Layer 3 of a small transformer language model trained on English Wikipedia (8 layers, counted from 0, width 128).
A neuron adds its activation times its output weights to the MLP's output. To switch it off is to set its activation to zero at one token and run the rest of the model.

Output weights of the MLP neurons that the questions are about. A number n stands for (n - 500) times 0.00036.
n88: 290,800,485,283,624,156,925,495,122,416,490,520,737,279,440,631,719,396,348,270,797,434,571,700,465,486,573,521,582,510,485,570,288,624,421,635,485,309,777,794,539,441,437,245,524,204,448,397,453,345,758,541,593,769,594,718,720,325,657,485,632,480,697,695,432,639,171,410,103,719,418,541,349,311,696,609,609,606,527,491,349,537,342,425,505,409,751,769,350,475,306,216,840,390,538,505,561,411,627,955,129,510,505,397,344,455,387,794,608,203,550,475,278,484,738,572,476,820,401,468,540,435,604,565,455,326,449,426
n91: 272,381,369,500,454,472,443,523,594,436,349,750,255,422,346,771,635,264,365,295,618,439,451,595,593,578,669,541,348,629,429,468,633,522,372,660,432,675,590,521,480,551,521,655,661,208,658,637,930,569,644,330,492,466,508,644,315,504,604,475,589,255,296,504,471,582,688,379,639,463,641,586,592,455,581,727,662,406,364,386,651,750,540,556,589,544,442,418,565,602,496,447,496,604,170,549,479,360,553,492,621,477,335,471,433,297,230,389,500,465,480,504,480,410,484,313,524,733,608,665,128,399,710,548,678,383,668,453
n95: 512,523,407,581,416,424,647,326,647,487,383,356,374,467,262,439,615,435,609,530,369,308,426,560,577,441,681,622,492,561,457,561,549,351,512,393,470,504,581,385,714,472,379,447,431,616,755,551,129,664,519,642,168,787,632,613,582,653,482,661,556,542,496,463,476,324,415,580,373,340,320,568,351,511,545,678,463,481,408,644,456,589,417,634,327,560,559,401,418,616,318,621,468,613,493,569,469,356,570,684,701,648,679,626,464,573,409,751,338,381,244,770,461,605,485,469,511,471,238,389,612,604,608,458,185,382,411,403
n191: 260,423,424,429,700,486,647,379,669,478,531,482,219,550,647,496,639,342,496,434,500,403,620,593,443,294,494,467,496,734,540,334,282,588,309,503,387,460,636,324,681,529,448,632,860,588,480,551,291,341,363,201,480,721,211,511,454,793,598,496,564,408,374,472,493,629,417,585,633,634,598,567,519,559,436,532,415,446,319,547,482,522,392,493,515,425,558,524,428,317,362,721,556,480,380,486,485,496,561,481,428,452,392,705,481,500,533,507,409,583,638,507,626,447,545,442,386,583,507,622,399,550,799,469,596,449,597,403
n206: 437,598,519,853,686,716,678,529,478,396,294,376,685,438,404,530,478,409,752,604,512,554,274,738,577,511,555,504,609,546,124,519,524,775,436,515,500,287,473,409,552,339,709,532,543,307,594,527,291,797,345,496,525,576,508,512,393,422,431,430,528,473,473,697,556,480,593,466,361,550,695,676,397,556,330,492,765,296,305,529,480,328,330,626,436,395,664,500,574,446,251,671,448,609,430,446,449,572,349,456,391,364,722,555,615,412,524,453,622,634,393,389,519,456,685,441,530,297,723,447,423,269,667,405,378,507,434,605
n209: 449,403,513,331,629,637,417,699,561,324,571,427,439,691,489,459,424,363,587,346,609,537,540,660,668,570,461,483,426,595,486,523,580,482,552,503,523,402,712,453,526,530,262,542,559,454,703,544,448,605,549,679,197,656,610,457,451,449,450,288,472,536,440,449,452,321,387,451,289,286,490,597,606,555,545,565,539,593,532,370,486,597,557,202,535,539,433,690,239,454,394,425,703,579,532,553,530,490,417,328,484,601,394,534,613,381,307,556,554,673,566,579,400,556,561,513,391,388,659,436,450,628,466,375,546,380,500,621
n280: 601,500,384,21,644,309,636,461,404,664,525,616,452,181,353,759,965,711,563,601,312,383,542,283,599,515,754,622,273,273,404,304,429,684,685,940,680,318,589,703,327,421,604,550,387,427,658,798,576,314,418,457,500,702,576,521,481,480,485,548,375,479,238,652,581,356,400,355,39,521,177,942,774,596,462,684,500,380,483,617,323,440,421,485,751,401,638,749,322,328,758,240,397,500,515,391,267,377,652,738,710,600,539,468,570,162,665,485,463,450,619,375,589,429,757,410,61,555,403,806,526,590,398,506,609,255,631,41
n286: 579,344,517,636,364,457,596,480,615,557,504,456,588,342,219,666,688,325,517,550,375,423,434,320,483,492,512,213,588,539,438,517,605,634,428,463,286,562,374,708,365,279,391,706,695,426,263,447,667,620,888,456,404,731,266,435,444,596,606,562,459,487,304,265,446,725,639,496,643,478,645,123,598,393,359,322,682,222,458,334,509,428,374,624,523,429,487,711,509,335,400,481,554,421,500,366,610,258,382,522,500,736,566,818,679,673,655,247,752,634,552,556,517,577,483,681,659,110,436,445,387,607,648,705,642,342,522,672
n324: 794,632,451,435,622,545,458,510,436,606,598,560,404,597,384,696,313,603,633,712,472,458,430,443,386,550,431,337,451,614,316,641,372,455,449,470,497,504,601,632,520,301,536,489,418,559,411,380,304,414,421,472,715,565,641,556,558,302,536,373,682,462,647,483,399,397,500,641,441,581,740,239,616,583,438,629,485,472,256,506,457,525,500,500,580,557,617,586,693,559,492,519,605,532,410,341,433,551,552,706,422,443,286,528,493,431,525,572,667,554,452,632,423,445,363,493,524,500,329,444,458,500,249,376,275,833,675,384
n332: 549,600,571,385,394,560,596,608,279,400,540,603,330,315,362,439,708,447,503,506,522,515,536,373,436,497,529,565,497,487,555,484,524,527,517,586,566,742,689,637,472,369,613,473,350,548,566,422,670,484,491,458,683,567,480,339,464,420,551,510,520,696,452,327,493,402,545,554,378,268,260,500,527,374,429,447,507,522,759,297,365,550,566,418,557,526,630,491,609,631,447,604,536,672,381,602,341,531,583,546,561,442,443,236,612,503,533,503,650,447,551,580,442,456,543,520,358,327,531,306,327,723,563,386,656,414,583,446
n434: 760,590,129,681,557,582,530,444,523,517,519,316,426,553,589,515,436,539,660,538,368,627,590,535,675,548,536,429,523,438,227,405,643,514,576,659,621,415,430,276,484,388,752,587,267,634,559,497,493,618,389,368,381,649,805,367,386,532,384,446,438,565,593,596,363,384,513,500,507,654,651,527,461,470,389,630,397,507,361,491,377,666,346,605,462,518,524,592,532,470,380,557,390,379,544,480,419,494,350,579,571,487,619,470,534,447,486,379,432,609,438,391,490,517,484,490,398,475,630,511,453,514,534,382,691,335,716,486
n459: 493,458,351,588,647,301,467,480,554,604,307,671,467,593,340,638,414,521,493,524,327,314,372,399,568,514,438,735,380,521,390,379,470,350,560,604,816,522,745,511,560,590,410,580,392,635,517,515,756,682,479,338,593,651,564,471,574,649,456,617,395,468,413,507,470,424,507,643,370,311,500,470,651,596,553,507,589,341,224,550,548,647,399,493,462,421,434,528,366,421,262,227,407,493,335,532,493,624,554,683,675,686,568,669,664,532,474,602,460,639,343,619,431,670,681,217,354,389,557,339,399,581,593,531,493,476,656,379
n464: 578,600,342,610,673,547,690,346,420,395,493,467,377,773,504,459,625,672,595,454,438,292,474,387,296,510,487,589,555,543,459,360,454,562,367,437,320,507,445,466,645,363,428,358,404,523,734,433,409,605,518,682,601,466,421,614,544,634,231,805,714,651,610,355,376,326,423,554,651,710,563,367,402,360,404,532,673,408,630,534,538,454,539,341,489,623,633,629,500,526,243,532,375,440,396,562,485,464,507,644,323,451,459,589,674,406,381,733,333,546,536,467,412,523,701,801,701,458,500,558,555,457,496,645,308,573,434,592
n490: 300,360,463,461,535,392,577,659,274,526,503,359,412,475,529,597,546,497,674,429,630,522,359,307,381,449,410,385,537,207,642,713,462,568,590,471,680,606,540,282,451,542,712,598,647,518,255,595,417,507,415,629,537,663,417,500,463,388,751,524,510,572,427,468,576,405,477,398,546,322,635,316,422,497,413,581,582,483,600,633,288,521,543,563,576,446,365,592,606,620,643,500,414,494,592,543,399,568,543,414,303,548,506,605,658,457,517,359,564,532,477,663,357,350,564,578,368,412,601,553,463,621,249,335,407,379,467,566
n493: 526,352,562,508,469,354,605,449,700,302,690,602,647,481,453,402,451,717,693,409,709,530,562,563,327,434,484,463,595,579,419,407,382,550,572,372,336,219,421,467,518,416,575,614,520,431,323,588,451,493,578,327,523,553,395,536,386,476,643,518,383,361,522,434,317,427,228,329,723,701,504,653,403,510,451,394,236,558,290,433,374,733,523,539,387,605,441,545,708,644,579,715,470,447,555,504,628,468,761,324,196,497,520,541,478,658,581,639,644,615,353,345,504,625,458,607,646,584,617,550,641,322,284,411,514,483,406,496
n510: 455,520,366,500,319,510,633,490,382,675,586,624,594,456,415,496,477,580,411,622,595,554,307,421,537,705,359,774,693,385,601,564,622,344,642,402,591,381,541,580,616,369,425,608,314,464,577,652,560,473,624,559,296,464,398,366,352,365,407,614,447,682,462,319,349,182,476,540,670,366,348,552,591,459,482,287,500,589,383,478,553,383,562,679,543,587,479,474,692,701,440,375,429,488,377,436,424,473,404,669,407,516,358,444,556,514,444,394,413,457,318,568,575,586,451,386,605,414,577,522,596,650,391,702,497,448,671,475

Each question names a token from some text and the token that comes next. It shows the activations a of the neurons there, in the order above. A number n stands for (n - 500) times 0.0047.

Then comes g, the gradient of the next token's log-probability with respect to the MLP's output, scaled to length 1. A neuron's effect is roughly proportional to its activation times (output weights . g). A number n stands for (n - 500) times 0.00078.

" Trib", then "al"
a: 481,476,467,470,571,477,498,487,493,481,492,472,474,490,472,488
g: 466,723,402,451,503,523,369,419,460,627,386,420,492,413,425,505,440,498,531,559,405,500,385,624,465,410,430,668,451,586,393,591,694,548,647,561,546,473,457,370,631,511,410,482,677,323,300,554,477,532,564,344,594,532,670,225,592,440,386,395,412,776,459,600,614,380,575,544,366,536,332,647,521,711,505,589,568,652,606,487,458,552,551,546,447,705,344,266,496,562,432,464,526,338,644,550,536,496,342,380,333,347,430,307,693,428,548,573,701,433,582,489,607,473,632,388,415,390,258,405,416,656,780,469,625,492,588,577
Which neuron, switched off, lowers the next token's probability most? n206

" in", then " "
a: 803,641,475,510,477,528,571,749,464,464,466,676,476,464,471,488
g: 294,385,638,413,550,533,565,495,377,322,774,232,641,391,539,491,548,468,546,516,489,315,569,512,795,614,413,635,467,429,622,468,553,326,473,518,483,505,517,673,606,685,623,373,339,420,418,410,541,500,467,462,314,542,540,265,579,638,415,536,563,703,600,451,587,565,659,337,438,486,471,576,542,548,578,645,437,527,684,333,442,553,479,532,640,451,339,419,455,384,484,408,548,381,486,479,517,476,443,580,556,337,472,540,764,594,624,646,402,274,488,424,581,689,478,548,296,596,575,663,403,596,448,417,330,409,265,589
Which neuron, switched off, lowers the next token's probability most? n88

",", then " many"
a: 485,485,556,482,497,561,686,475,470,468,468,493,479,471,479,467
g: 464,651,706,684,481,453,615,379,419,447,508,476,521,593,402,588,619,560,551,635,313,535,564,657,261,466,493,515,399,608,373,445,635,670,505,634,637,536,493,380,562,505,395,605,423,412,416,644,475,467,633,372,614,641,331,599,357,554,550,594,516,467,347,599,436,626,698,366,647,559,565,528,477,512,659,483,563,662,551,313,470,494,281,525,549,562,438,429,545,281,414,256,762,501,447,714,223,470,383,420,407,536,426,335,390,404,451,456,435,270,602,623,268,465,588,452,336,410,510,585,509,629,508,621,629,390,582,423
Which neuron, switched off, lowers the next token's probability most? n280

".", then "\n"
a: 646,591,465,535,499,471,791,466,529,724,466,626,495,490,560,465
g: 541,425,538,559,690,508,333,472,633,351,566,279,587,447,517,373,372,406,305,473,525,618,445,324,590,413,473,513,602,677,608,384,404,504,613,290,554,270,356,468,706,399,589,506,473,636,764,602,621,565,413,370,460,553,517,569,480,468,527,317,642,601,517,534,554,475,315,555,412,721,578,637,252,601,524,507,594,354,313,573,548,373,403,428,447,521,464,458,378,442,415,577,351,385,533,606,522,462,651,552,343,490,592,525,322,748,593,520,531,669,582,462,752,472,368,534,677,545,498,366,424,316,475,493,550,521,567,747
Which neuron, switched off, raises the next token's probability most? n280

"er", then " who"
a: 473,500,610,465,466,468,493,464,484,464,466,489,464,474,475,486
g: 591,594,569,614,466,381,559,224,501,410,681,561,427,510,417,375,503,699,541,571,343,439,335,561,453,486,639,359,456,388,480,510,539,430,558,570,392,654,469,457,408,531,658,395,633,349,469,689,442,552,364,622,589,645,816,479,489,503,321,567,470,467,362,419,532,432,539,515,399,510,635,559,562,578,427,468,432,370,577,562,617,432,475,522,694,339,649,381,314,679,649,567,557,499,432,414,561,450,659,706,484,424,352,412,545,500,713,776,489,280,603,382,349,383,460,498,441,149,649,364,339,563,573,518,541,581,486,504
Which neuron, switched off, raises the next token's probability most? n332

"ces", then " to"
a: 467,497,876,486,466,498,466,487,609,467,469,493,542,464,464,652
g: 362,649,600,413,577,307,401,520,565,616,491,394,380,478,435,603,348,672,683,484,516,652,613,486,554,425,599,625,591,505,443,400,563,442,455,420,370,575,508,581,393,554,397,516,302,780,626,433,677,514,353,491,331,323,520,490,585,469,437,496,525,329,464,531,716,281,531,625,436,323,430,512,742,582,302,428,494,505,666,446,552,510,576,768,415,419,296,613,449,534,807,570,363,563,605,425,541,456,438,377,460,614,576,434,623,327,492,430,550,678,534,595,664,389,471,408,447,528,514,328,529,588,481,681,428,441,246,414
Which neuron, switched off, lowers the next token's probability most? n88

"ings", then "."
a: 464,494,697,473,483,486,525,464,838,492,470,483,465,467,466,492
g: 583,503,268,567,591,666,443,509,691,503,285,431,555,669,462,321,408,487,453,632,331,295,532,540,551,508,583,596,308,639,384,405,528,536,536,413,467,283,621,510,623,348,626,401,422,472,622,578,227,505,474,528,413,559,457,548,599,433,570,406,616,526,640,616,468,526,290,632,322,574,491,756,415,599,379,540,475,455,227,699,413,508,481,214,635,603,646,596,580,516,444,525,535,477,345,549,555,534,489,734,430,356,489,463,565,456,416,510,546,609,497,585,808,369,565,554,460,565,525,470,494,326,528,281,465,565,628,444
Which two neurons, each switched off alone, lower its probability most, in order? n324, n95

"ud", then "es"
a: 497,500,655,479,466,493,490,464,684,511,473,494,464,494,464,464
g: 568,648,625,597,430,442,592,629,568,421,390,598,644,597,523,501,331,628,660,676,498,416,578,313,330,368,500,464,520,194,531,507,522,625,506,598,501,631,451,589,812,518,457,527,416,216,591,487,522,426,447,562,718,544,521,437,473,600,434,519,529,660,443,178,389,734,552,689,480,594,650,570,528,437,525,699,395,406,501,438,487,423,522,462,388,490,478,593,307,532,581,573,679,525,299,556,566,559,272,528,516,560,463,224,456,626,465,573,445,326,519,557,583,477,577,450,520,390,374,473,327,378,451,353,561,501,393,306
Which neuron, switched off, lowers the next token's probability most? n324

"Rec", then "ent"
a: 483,469,569,479,889,465,500,464,496,488,602,492,468,542,467,473
g: 229,590,218,444,526,555,373,299,482,412,400,734,657,563,515,685,484,521,389,380,604,575,385,574,603,458,498,423,570,567,460,364,504,488,584,438,459,526,411,480,605,568,455,608,470,725,336,637,516,669,286,527,735,379,464,569,362,461,536,360,597,479,423,408,549,556,498,519,453,670,213,411,398,639,498,467,517,649,525,855,515,618,343,545,731,575,362,521,577,500,344,419,621,518,481,543,371,610,383,461,521,483,537,462,582,364,545,387,548,673,496,558,444,331,557,544,416,529,332,488,627,293,707,395,571,496,605,453
Which neuron, switched off, lowers the next token's probability most? n206

" considered", then " more"
a: 464,479,863,509,506,493,494,681,610,466,517,465,913,464,500,872
g: 347,646,373,676,333,521,491,376,652,473,575,548,478,536,536,630,577,624,497,380,566,363,287,547,464,400,540,549,406,446,466,448,484,637,454,592,407,497,310,593,353,528,460,542,448,448,344,393,354,655,582,314,695,565,617,440,375,461,470,639,524,358,590,671,626,573,540,444,394,590,448,570,413,411,354,440,595,574,518,570,490,369,451,581,631,816,388,325,475,570,537,146,510,414,503,496,243,467,426,487,469,400,822,418,542,418,543,522,588,404,349,587,606,565,483,568,726,729,497,494,763,571,598,503,483,357,584,477
Which two neurons, each switched off alone, lower its probability most, in order? n464, n95

" Y", then "and"
a: 484,484,511,464,498,484,482,470,464,477,658,489,472,537,489,489
g: 748,608,390,425,532,292,481,475,307,452,592,535,360,423,417,517,446,612,583,620,507,488,459,304,527,579,502,460,561,573,526,430,619,577,684,508,655,559,679,511,471,500,703,443,386,450,665,542,353,447,557,503,401,505,413,536,382,663,433,306,450,442,637,547,409,456,565,574,637,417,377,497,405,246,437,626,304,541,525,365,616,623,297,422,654,405,394,516,568,420,340,708,328,560,624,339,274,691,312,426,500,630,233,598,604,581,631,638,626,337,544,459,594,603,519,642,346,346,611,547,500,383,550,584,486,568,538,648
Which neuron, switched off, lowers the next token's probability most? n434

" also", then " worked"
a: 485,618,624,464,467,506,494,666,470,464,798,483,630,479,497,593
g: 577,611,242,493,584,393,538,427,522,497,473,655,551,711,558,534,494,310,654,500,457,494,557,639,411,463,315,560,487,428,530,503,572,612,383,373,613,527,536,479,770,539,427,430,448,791,633,639,487,587,229,488,612,465,413,406,589,622,714,439,654,476,491,498,603,385,505,479,619,442,611,480,731,536,496,492,241,446,537,356,216,391,481,253,527,547,362,566,499,444,463,546,432,294,458,482,715,483,616,655,532,300,477,460,532,412,503,441,538,775,289,486,522,383,446,494,427,522,523,591,563,442,320,449,299,594,581,597
Which two neurons, each switched off alone, lower its probability most, in order? n434, n464

" c", then "inem"
a: 479,474,478,476,494,824,499,471,481,464,498,469,464,511,464,481
g: 555,437,671,712,709,681,495,583,617,595,383,579,325,591,378,519,622,381,341,502,392,486,608,642,483,574,432,516,630,609,306,434,592,566,413,416,407,501,637,621,551,486,536,626,485,629,560,419,546,500,422,441,394,579,426,402,523,458,299,289,469,538,343,334,486,521,498,415,633,367,524,391,673,719,565,401,557,392,695,397,461,326,429,393,532,435,536,468,336,624,592,403,537,576,300,661,366,288,619,550,284,522,511,581,503,569,519,690,680,686,602,592,283,496,600,401,465,292,550,485,672,503,316,421,360,667,410,478
Which neuron, switched off, lowers the next token's probability most? n209

" (", then "1"
a: 466,515,487,552,498,560,472,519,464,470,466,790,464,470,476,487
g: 511,587,530,626,407,560,383,425,452,469,721,594,396,398,618,479,453,328,476,555,604,435,384,603,499,440,488,298,521,628,535,527,408,505,423,406,528,552,506,439,601,483,763,626,165,538,345,391,525,539,446,487,489,494,512,372,266,639,296,504,434,666,789,692,735,428,507,411,504,595,569,482,627,277,399,466,462,582,730,357,458,516,709,361,552,594,284,466,604,373,413,375,487,647,553,596,650,455,533,553,353,497,418,521,546,504,601,661,408,470,503,726,487,373,731,415,513,581,605,558,528,405,366,370,557,453,454,321
Which neuron, switched off, raises the next token's probability most? n459

" der", then "og"
a: 471,485,734,480,464,466,465,465,583,491,650,488,466,700,478,578
g: 560,437,457,369,590,353,435,383,347,448,385,480,289,480,378,575,503,344,426,613,699,619,537,416,501,536,439,539,364,502,544,597,540,463,570,433,485,447,474,617,515,327,680,539,358,668,426,345,490,388,600,240,284,154,622,630,689,513,704,634,559,411,523,548,404,572,364,553,415,548,624,582,349,349,340,647,486,326,506,321,498,500,515,594,471,412,578,378,652,554,619,499,379,510,561,437,473,391,547,473,567,652,766,718,519,515,337,541,612,473,445,488,639,682,551,613,478,376,543,483,468,804,452,688,531,522,567,520
Which neuron, switched off, lowers the next token's probability most? n95

" was", then " a"
a: 567,467,475,516,481,477,489,857,609,756,761,497,559,464,471,740
g: 602,607,363,451,522,659,448,493,320,388,654,530,426,625,381,529,453,586,412,402,544,337,369,490,443,482,473,393,707,449,576,279,489,636,657,406,552,558,577,389,495,377,582,481,529,719,474,535,509,353,627,637,774,523,390,481,429,484,346,394,728,397,335,559,542,507,560,520,602,551,529,390,489,423,435,291,399,507,522,735,563,480,471,548,632,471,463,447,641,514,366,590,606,556,603,519,387,557,152,693,625,405,273,344,364,477,550,507,223,703,589,572,415,505,580,432,558,377,647,587,583,459,514,394,703,524,652,357
Which neuron, switched off, raises the next token's probability most? n286

"\n", then "•"
a: 467,467,481,481,852,466,480,510,487,469,828,482,466,530,469,465
g: 511,542,619,524,524,428,428,585,490,424,623,483,500,629,309,412,623,548,551,669,524,467,393,519,253,475,335,537,537,284,703,494,629,489,463,474,477,445,693,493,652,564,628,491,628,422,524,449,399,473,460,515,370,549,399,419,394,522,630,531,335,445,476,672,718,312,522,439,360,627,684,499,357,491,551,750,498,468,683,537,668,667,358,522,268,580,722,364,546,639,662,514,541,520,432,412,382,538,472,414,727,359,500,536,418,536,503,564,415,428,543,449,535,406,361,361,352,630,158,451,370,561,583,336,656,698,437,360
Which neuron, switched off, raises the next token's probability most? n434

" (", then "History"
a: 467,466,467,536,464,474,469,654,465,473,476,504,464,470,464,467
g: 664,594,283,547,768,410,506,390,720,487,325,432,452,547,429,624,469,483,461,560,274,423,661,315,455,459,473,595,495,487,557,460,630,557,509,566,480,332,495,431,538,461,395,416,792,503,720,555,809,413,537,381,411,606,412,374,756,487,558,576,392,432,452,570,378,644,565,345,562,422,478,731,406,408,456,585,483,459,476,287,640,612,430,580,468,733,622,363,312,510,439,547,554,558,510,625,493,419,490,552,652,625,532,552,562,441,467,383,490,450,436,442,489,734,461,362,334,487,229,319,534,604,576,559,370,476,407,531
Which neuron, switched off, lowers the next token's probability most? n286

"er", then " Award"
a: 474,464,472,497,476,465,494,479,622,482,468,471,484,466,483,482
g: 554,352,708,411,739,514,566,589,429,470,366,635,560,456,586,538,575,573,408,285,632,416,522,591,539,415,492,681,583,543,424,469,431,609,520,368,347,579,366,395,547,370,538,724,489,602,565,219,317,373,473,569,302,463,574,391,339,472,388,526,455,693,371,281,450,506,524,508,659,593,360,467,522,490,486,526,552,452,572,447,510,331,726,463,450,322,547,390,652,559,707,408,521,517,503,616,242,570,575,545,611,684,610,748,568,534,426,473,386,384,572,397,555,621,439,664,447,389,584,394,542,622,418,663,221,579,404,517
Which neuron, switched off, raises the next token's probability most? n324

" first", then " Irish"
a: 496,605,529,470,469,473,496,468,464,489,472,468,658,470,483,569
g: 598,596,353,490,702,571,455,425,568,420,546,473,488,481,509,531,332,555,437,548,375,423,542,500,206,427,637,480,689,531,561,739,515,639,634,512,357,710,360,458,547,497,498,704,708,632,368,473,685,471,726,519,372,555,725,305,384,663,330,435,424,157,489,458,528,524,393,525,452,512,596,606,530,368,433,482,671,603,486,609,504,500,365,243,276,542,532,506,459,422,356,601,443,475,651,564,615,580,476,424,419,559,467,251,572,471,501,357,536,642,588,417,521,447,473,573,568,450,585,687,385,488,347,363,557,555,523,342
Which neuron, switched off, raises the next token's probability most? n510

".", then " John"
a: 526,465,498,505,500,473,574,474,488,761,471,468,481,473,492,491
g: 414,709,440,555,377,378,493,234,512,414,570,577,530,384,617,601,615,657,460,507,368,380,432,432,339,581,554,339,384,474,368,541,541,476,584,832,567,561,580,388,421,531,567,558,604,606,505,519,635,382,658,499,556,578,647,547,613,678,460,550,355,199,544,565,549,493,512,330,444,516,554,550,688,533,569,573,714,338,317,557,462,464,443,511,465,425,586,266,434,547,538,567,338,444,562,336,610,317,395,587,493,370,444,407,408,494,764,627,635,353,650,617,341,568,569,610,396,245,485,599,393,584,502,355,502,655,422,437
Which neuron, switched off, lowers the next token's probability most? n280

"he", then "id"
a: 468,466,465,483,466,480,476,494,474,504,472,471,503,464,494,471
g: 350,440,583,549,512,501,397,455,503,504,571,351,487,598,785,546,476,388,511,519,761,450,479,428,498,514,573,669,648,578,465,325,675,568,398,490,628,421,659,495,427,617,584,453,564,621,558,310,643,495,657,507,384,593,500,546,535,377,620,523,233,391,514,294,526,561,485,535,488,398,486,414,514,524,342,275,436,526,561,675,495,497,502,482,685,578,394,557,752,210,313,380,531,299,464,484,524,415,366,446,441,656,622,450,588,569,402,347,485,467,532,449,538,334,634,619,613,748,619,339,666,319,271,413,497,482,432,658
Which neuron, switched off, lowers the next token's probability most? n95

" My", then "st"
a: 464,485,495,465,465,466,500,464,473,493,466,464,476,468,464,488
g: 617,577,510,449,641,385,415,557,590,525,531,543,618,545,660,265,494,611,484,569,552,486,540,272,389,634,565,469,336,467,524,621,398,307,303,256,629,578,611,398,576,501,704,422,519,502,511,605,667,672,464,376,368,443,517,422,602,557,731,553,598,521,553,483,679,539,631,584,451,369,620,482,475,389,597,586,411,532,641,466,611,675,701,417,524,614,519,635,409,410,441,473,499,572,493,417,566,212,544,564,591,439,454,298,385,626,413,339,343,518,196,460,569,693,283,318,526,452,439,272,502,530,476,334,580,360,522,549
Which neuron, switched off, lowers the next token's probability most? n206

"ings", then ","
a: 466,475,680,480,488,479,632,464,914,496,477,479,464,464,471,477
g: 635,561,433,571,455,150,521,439,468,627,667,723,498,693,545,368,477,396,598,459,486,654,481,471,715,437,421,494,493,454,338,701,363,384,442,507,672,563,538,333,634,381,202,307,625,790,253,446,581,442,632,395,577,711,434,563,531,592,488,483,444,402,606,433,397,401,481,344,481,423,487,547,602,458,553,524,283,575,393,522,640,453,695,525,493,598,339,562,632,374,484,465,377,477,457,659,580,405,492,541,402,475,379,402,394,675,544,425,423,371,516,475,545,485,646,404,598,613,381,536,595,399,431,560,702,597,641,485
Which neuron, switched off, lowers the next token's probability most? n324

" (", then "2"
a: 465,480,464,552,494,548,477,683,465,467,464,593,468,465,468,466
g: 609,439,443,570,459,496,298,429,514,537,762,516,475,438,609,404,236,233,408,609,540,480,474,486,679,364,464,477,558,611,533,401,393,334,432,344,540,669,630,554,584,395,688,508,208,643,475,573,516,635,351,419,500,662,624,436,362,468,407,448,591,516,651,447,683,375,420,401,376,664,481,497,650,452,437,381,469,615,479,467,434,511,579,282,539,615,499,588,640,452,444,422,586,607,563,606,655,449,515,547,314,458,540,644,387,657,502,550,213,709,496,535,558,435,775,307,600,562,495,558,646,357,304,457,506,482,549,471
Which neuron, switched off, raises the next token's probability most? n286

" full", then " of"
a: 494,620,641,472,464,476,496,464,464,465,465,481,660,469,485,468
g: 684,611,541,444,476,558,509,546,396,290,488,474,444,741,417,510,346,586,432,536,592,368,403,722,400,565,501,549,402,240,621,481,483,351,334,386,349,631,355,512,372,495,521,447,449,525,590,721,398,710,489,424,829,553,705,551,160,427,452,601,449,399,328,551,573,587,527,522,526,453,359,477,445,611,563,416,560,427,561,526,593,356,557,651,538,431,326,567,528,664,434,457,389,546,515,283,500,692,381,492,638,500,484,495,521,322,510,451,513,527,376,484,468,606,612,774,609,410,395,391,685,415,547,711,562,518,571,451
Which neuron, switched off, lowers the next token's probability most? n464

" Times", then " b"
a: 468,502,465,466,488,465,482,473,466,464,464,867,476,468,493,468
g: 298,420,599,639,390,524,356,527,725,548,521,474,381,513,617,524,546,473,460,413,598,681,527,493,399,446,503,678,608,531,662,290,536,371,643,548,643,406,556,389,271,471,437,596,442,451,690,475,608,572,603,556,539,466,630,619,676,532,570,394,579,565,229,481,539,327,380,486,502,523,449,547,379,481,373,320,500,639,448,670,468,338,734,393,436,542,408,581,644,483,298,414,622,258,562,536,701,330,587,387,278,408,628,446,504,430,437,474,513,873,500,624,455,518,493,291,552,542,449,311,481,471,572,564,610,491,461,434
Which neuron, switched off, lowers the next token's probability most? n459

" Number", then " Tw"
a: 499,489,474,801,464,476,481,464,468,465,471,474,473,571,465,481
g: 432,543,282,828,518,283,554,425,806,659,391,564,560,742,556,562,512,626,417,414,479,582,480,462,279,475,539,506,652,521,571,388,520,647,558,461,573,548,509,406,538,290,404,620,602,549,366,495,518,463,462,557,425,472,593,601,482,297,478,388,442,398,250,445,448,540,272,608,560,548,218,506,628,545,523,395,516,512,642,614,524,497,639,533,540,451,626,441,514,470,539,608,543,659,322,553,497,437,590,479,308,573,558,422,393,564,443,324,384,668,470,523,359,626,564,359,723,326,257,407,543,487,615,678,535,507,553,330
Which neuron, switched off, lowers the next token's probability most? n191

"\n", then "-"
a: 475,479,470,531,630,480,464,468,475,466,874,466,475,507,469,466
g: 417,508,413,654,519,675,497,588,623,466,507,664,409,578,394,420,388,247,409,663,304,462,383,542,307,400,575,616,614,531,517,534,379,553,466,309,388,459,677,553,519,357,586,617,441,641,622,732,661,639,519,529,660,440,479,650,437,387,315,522,358,251,375,441,672,538,549,434,419,544,669,423,265,557,491,555,576,487,483,688,475,574,627,387,398,536,544,563,419,632,666,647,556,569,505,455,663,266,595,434,324,483,529,501,552,622,523,498,403,649,605,393,479,256,692,352,420,314,446,420,557,536,423,296,567,537,416,558
Which neuron, switched off, lowers the next token's probability most? n206

" of", then " Water"
a: 664,492,496,650,478,465,464,625,465,474,464,492,508,484,496,465
g: 491,562,587,359,556,374,595,496,581,593,360,430,510,562,400,530,495,551,643,563,351,646,576,582,344,332,507,357,490,524,470,583,325,450,647,454,364,355,381,401,591,446,412,561,686,615,421,540,338,430,414,497,421,646,524,429,592,437,364,585,230,621,583,365,498,433,511,586,531,516,456,611,536,472,505,691,626,279,519,639,597,770,702,508,346,391,316,603,414,519,554,597,506,592,451,588,337,569,306,716,512,711,312,436,653,478,232,577,622,680,617,240,318,521,644,598,435,543,441,476,495,456,415,673,558,531,464,446
Which neuron, switched off, lowers the next token's probability most? n191

" in", then " my"
a: 716,488,474,465,474,466,480,970,464,470,464,513,464,464,483,469
g: 379,541,380,602,359,505,364,611,503,520,547,626,372,739,429,414,300,558,461,621,669,476,422,575,332,474,655,437,588,640,483,549,500,469,449,261,347,515,542,426,360,460,525,608,458,576,448,667,598,518,561,508,611,394,325,699,591,469,571,481,540,338,388,635,429,443,408,512,424,458,543,309,343,566,384,423,448,449,386,587,572,460,704,650,492,685,548,548,770,418,538,350,517,445,430,584,612,367,582,368,363,587,550,423,429,294,371,523,296,853,542,583,397,314,492,504,679,457,516,655,559,502,614,747,655,513,492,368
Which neuron, switched off, lowers the next token's probability most? n286

":", then " Public"
a: 469,476,471,777,473,464,571,497,480,477,510,469,469,473,477,467
g: 471,523,459,519,567,493,382,517,643,595,407,449,414,562,377,486,508,369,418,473,333,507,653,617,526,513,571,728,693,442,483,55,382,654,536,460,634,482,497,346,601,319,436,633,443,538,645,557,557,495,429,343,526,583,320,680,521,410,526,492,696,377,418,424,353,376,521,546,431,469,266,472,454,538,449,219,602,550,549,733,507,539,409,462,527,537,696,497,486,727,517,568,591,604,491,651,491,584,641,545,283,464,535,522,231,604,331,551,363,700,490,679,519,354,529,601,709,502,511,413,580,407,504,473,372,540,467,454
Which neuron, switched off, lowers the next token's probability most? n191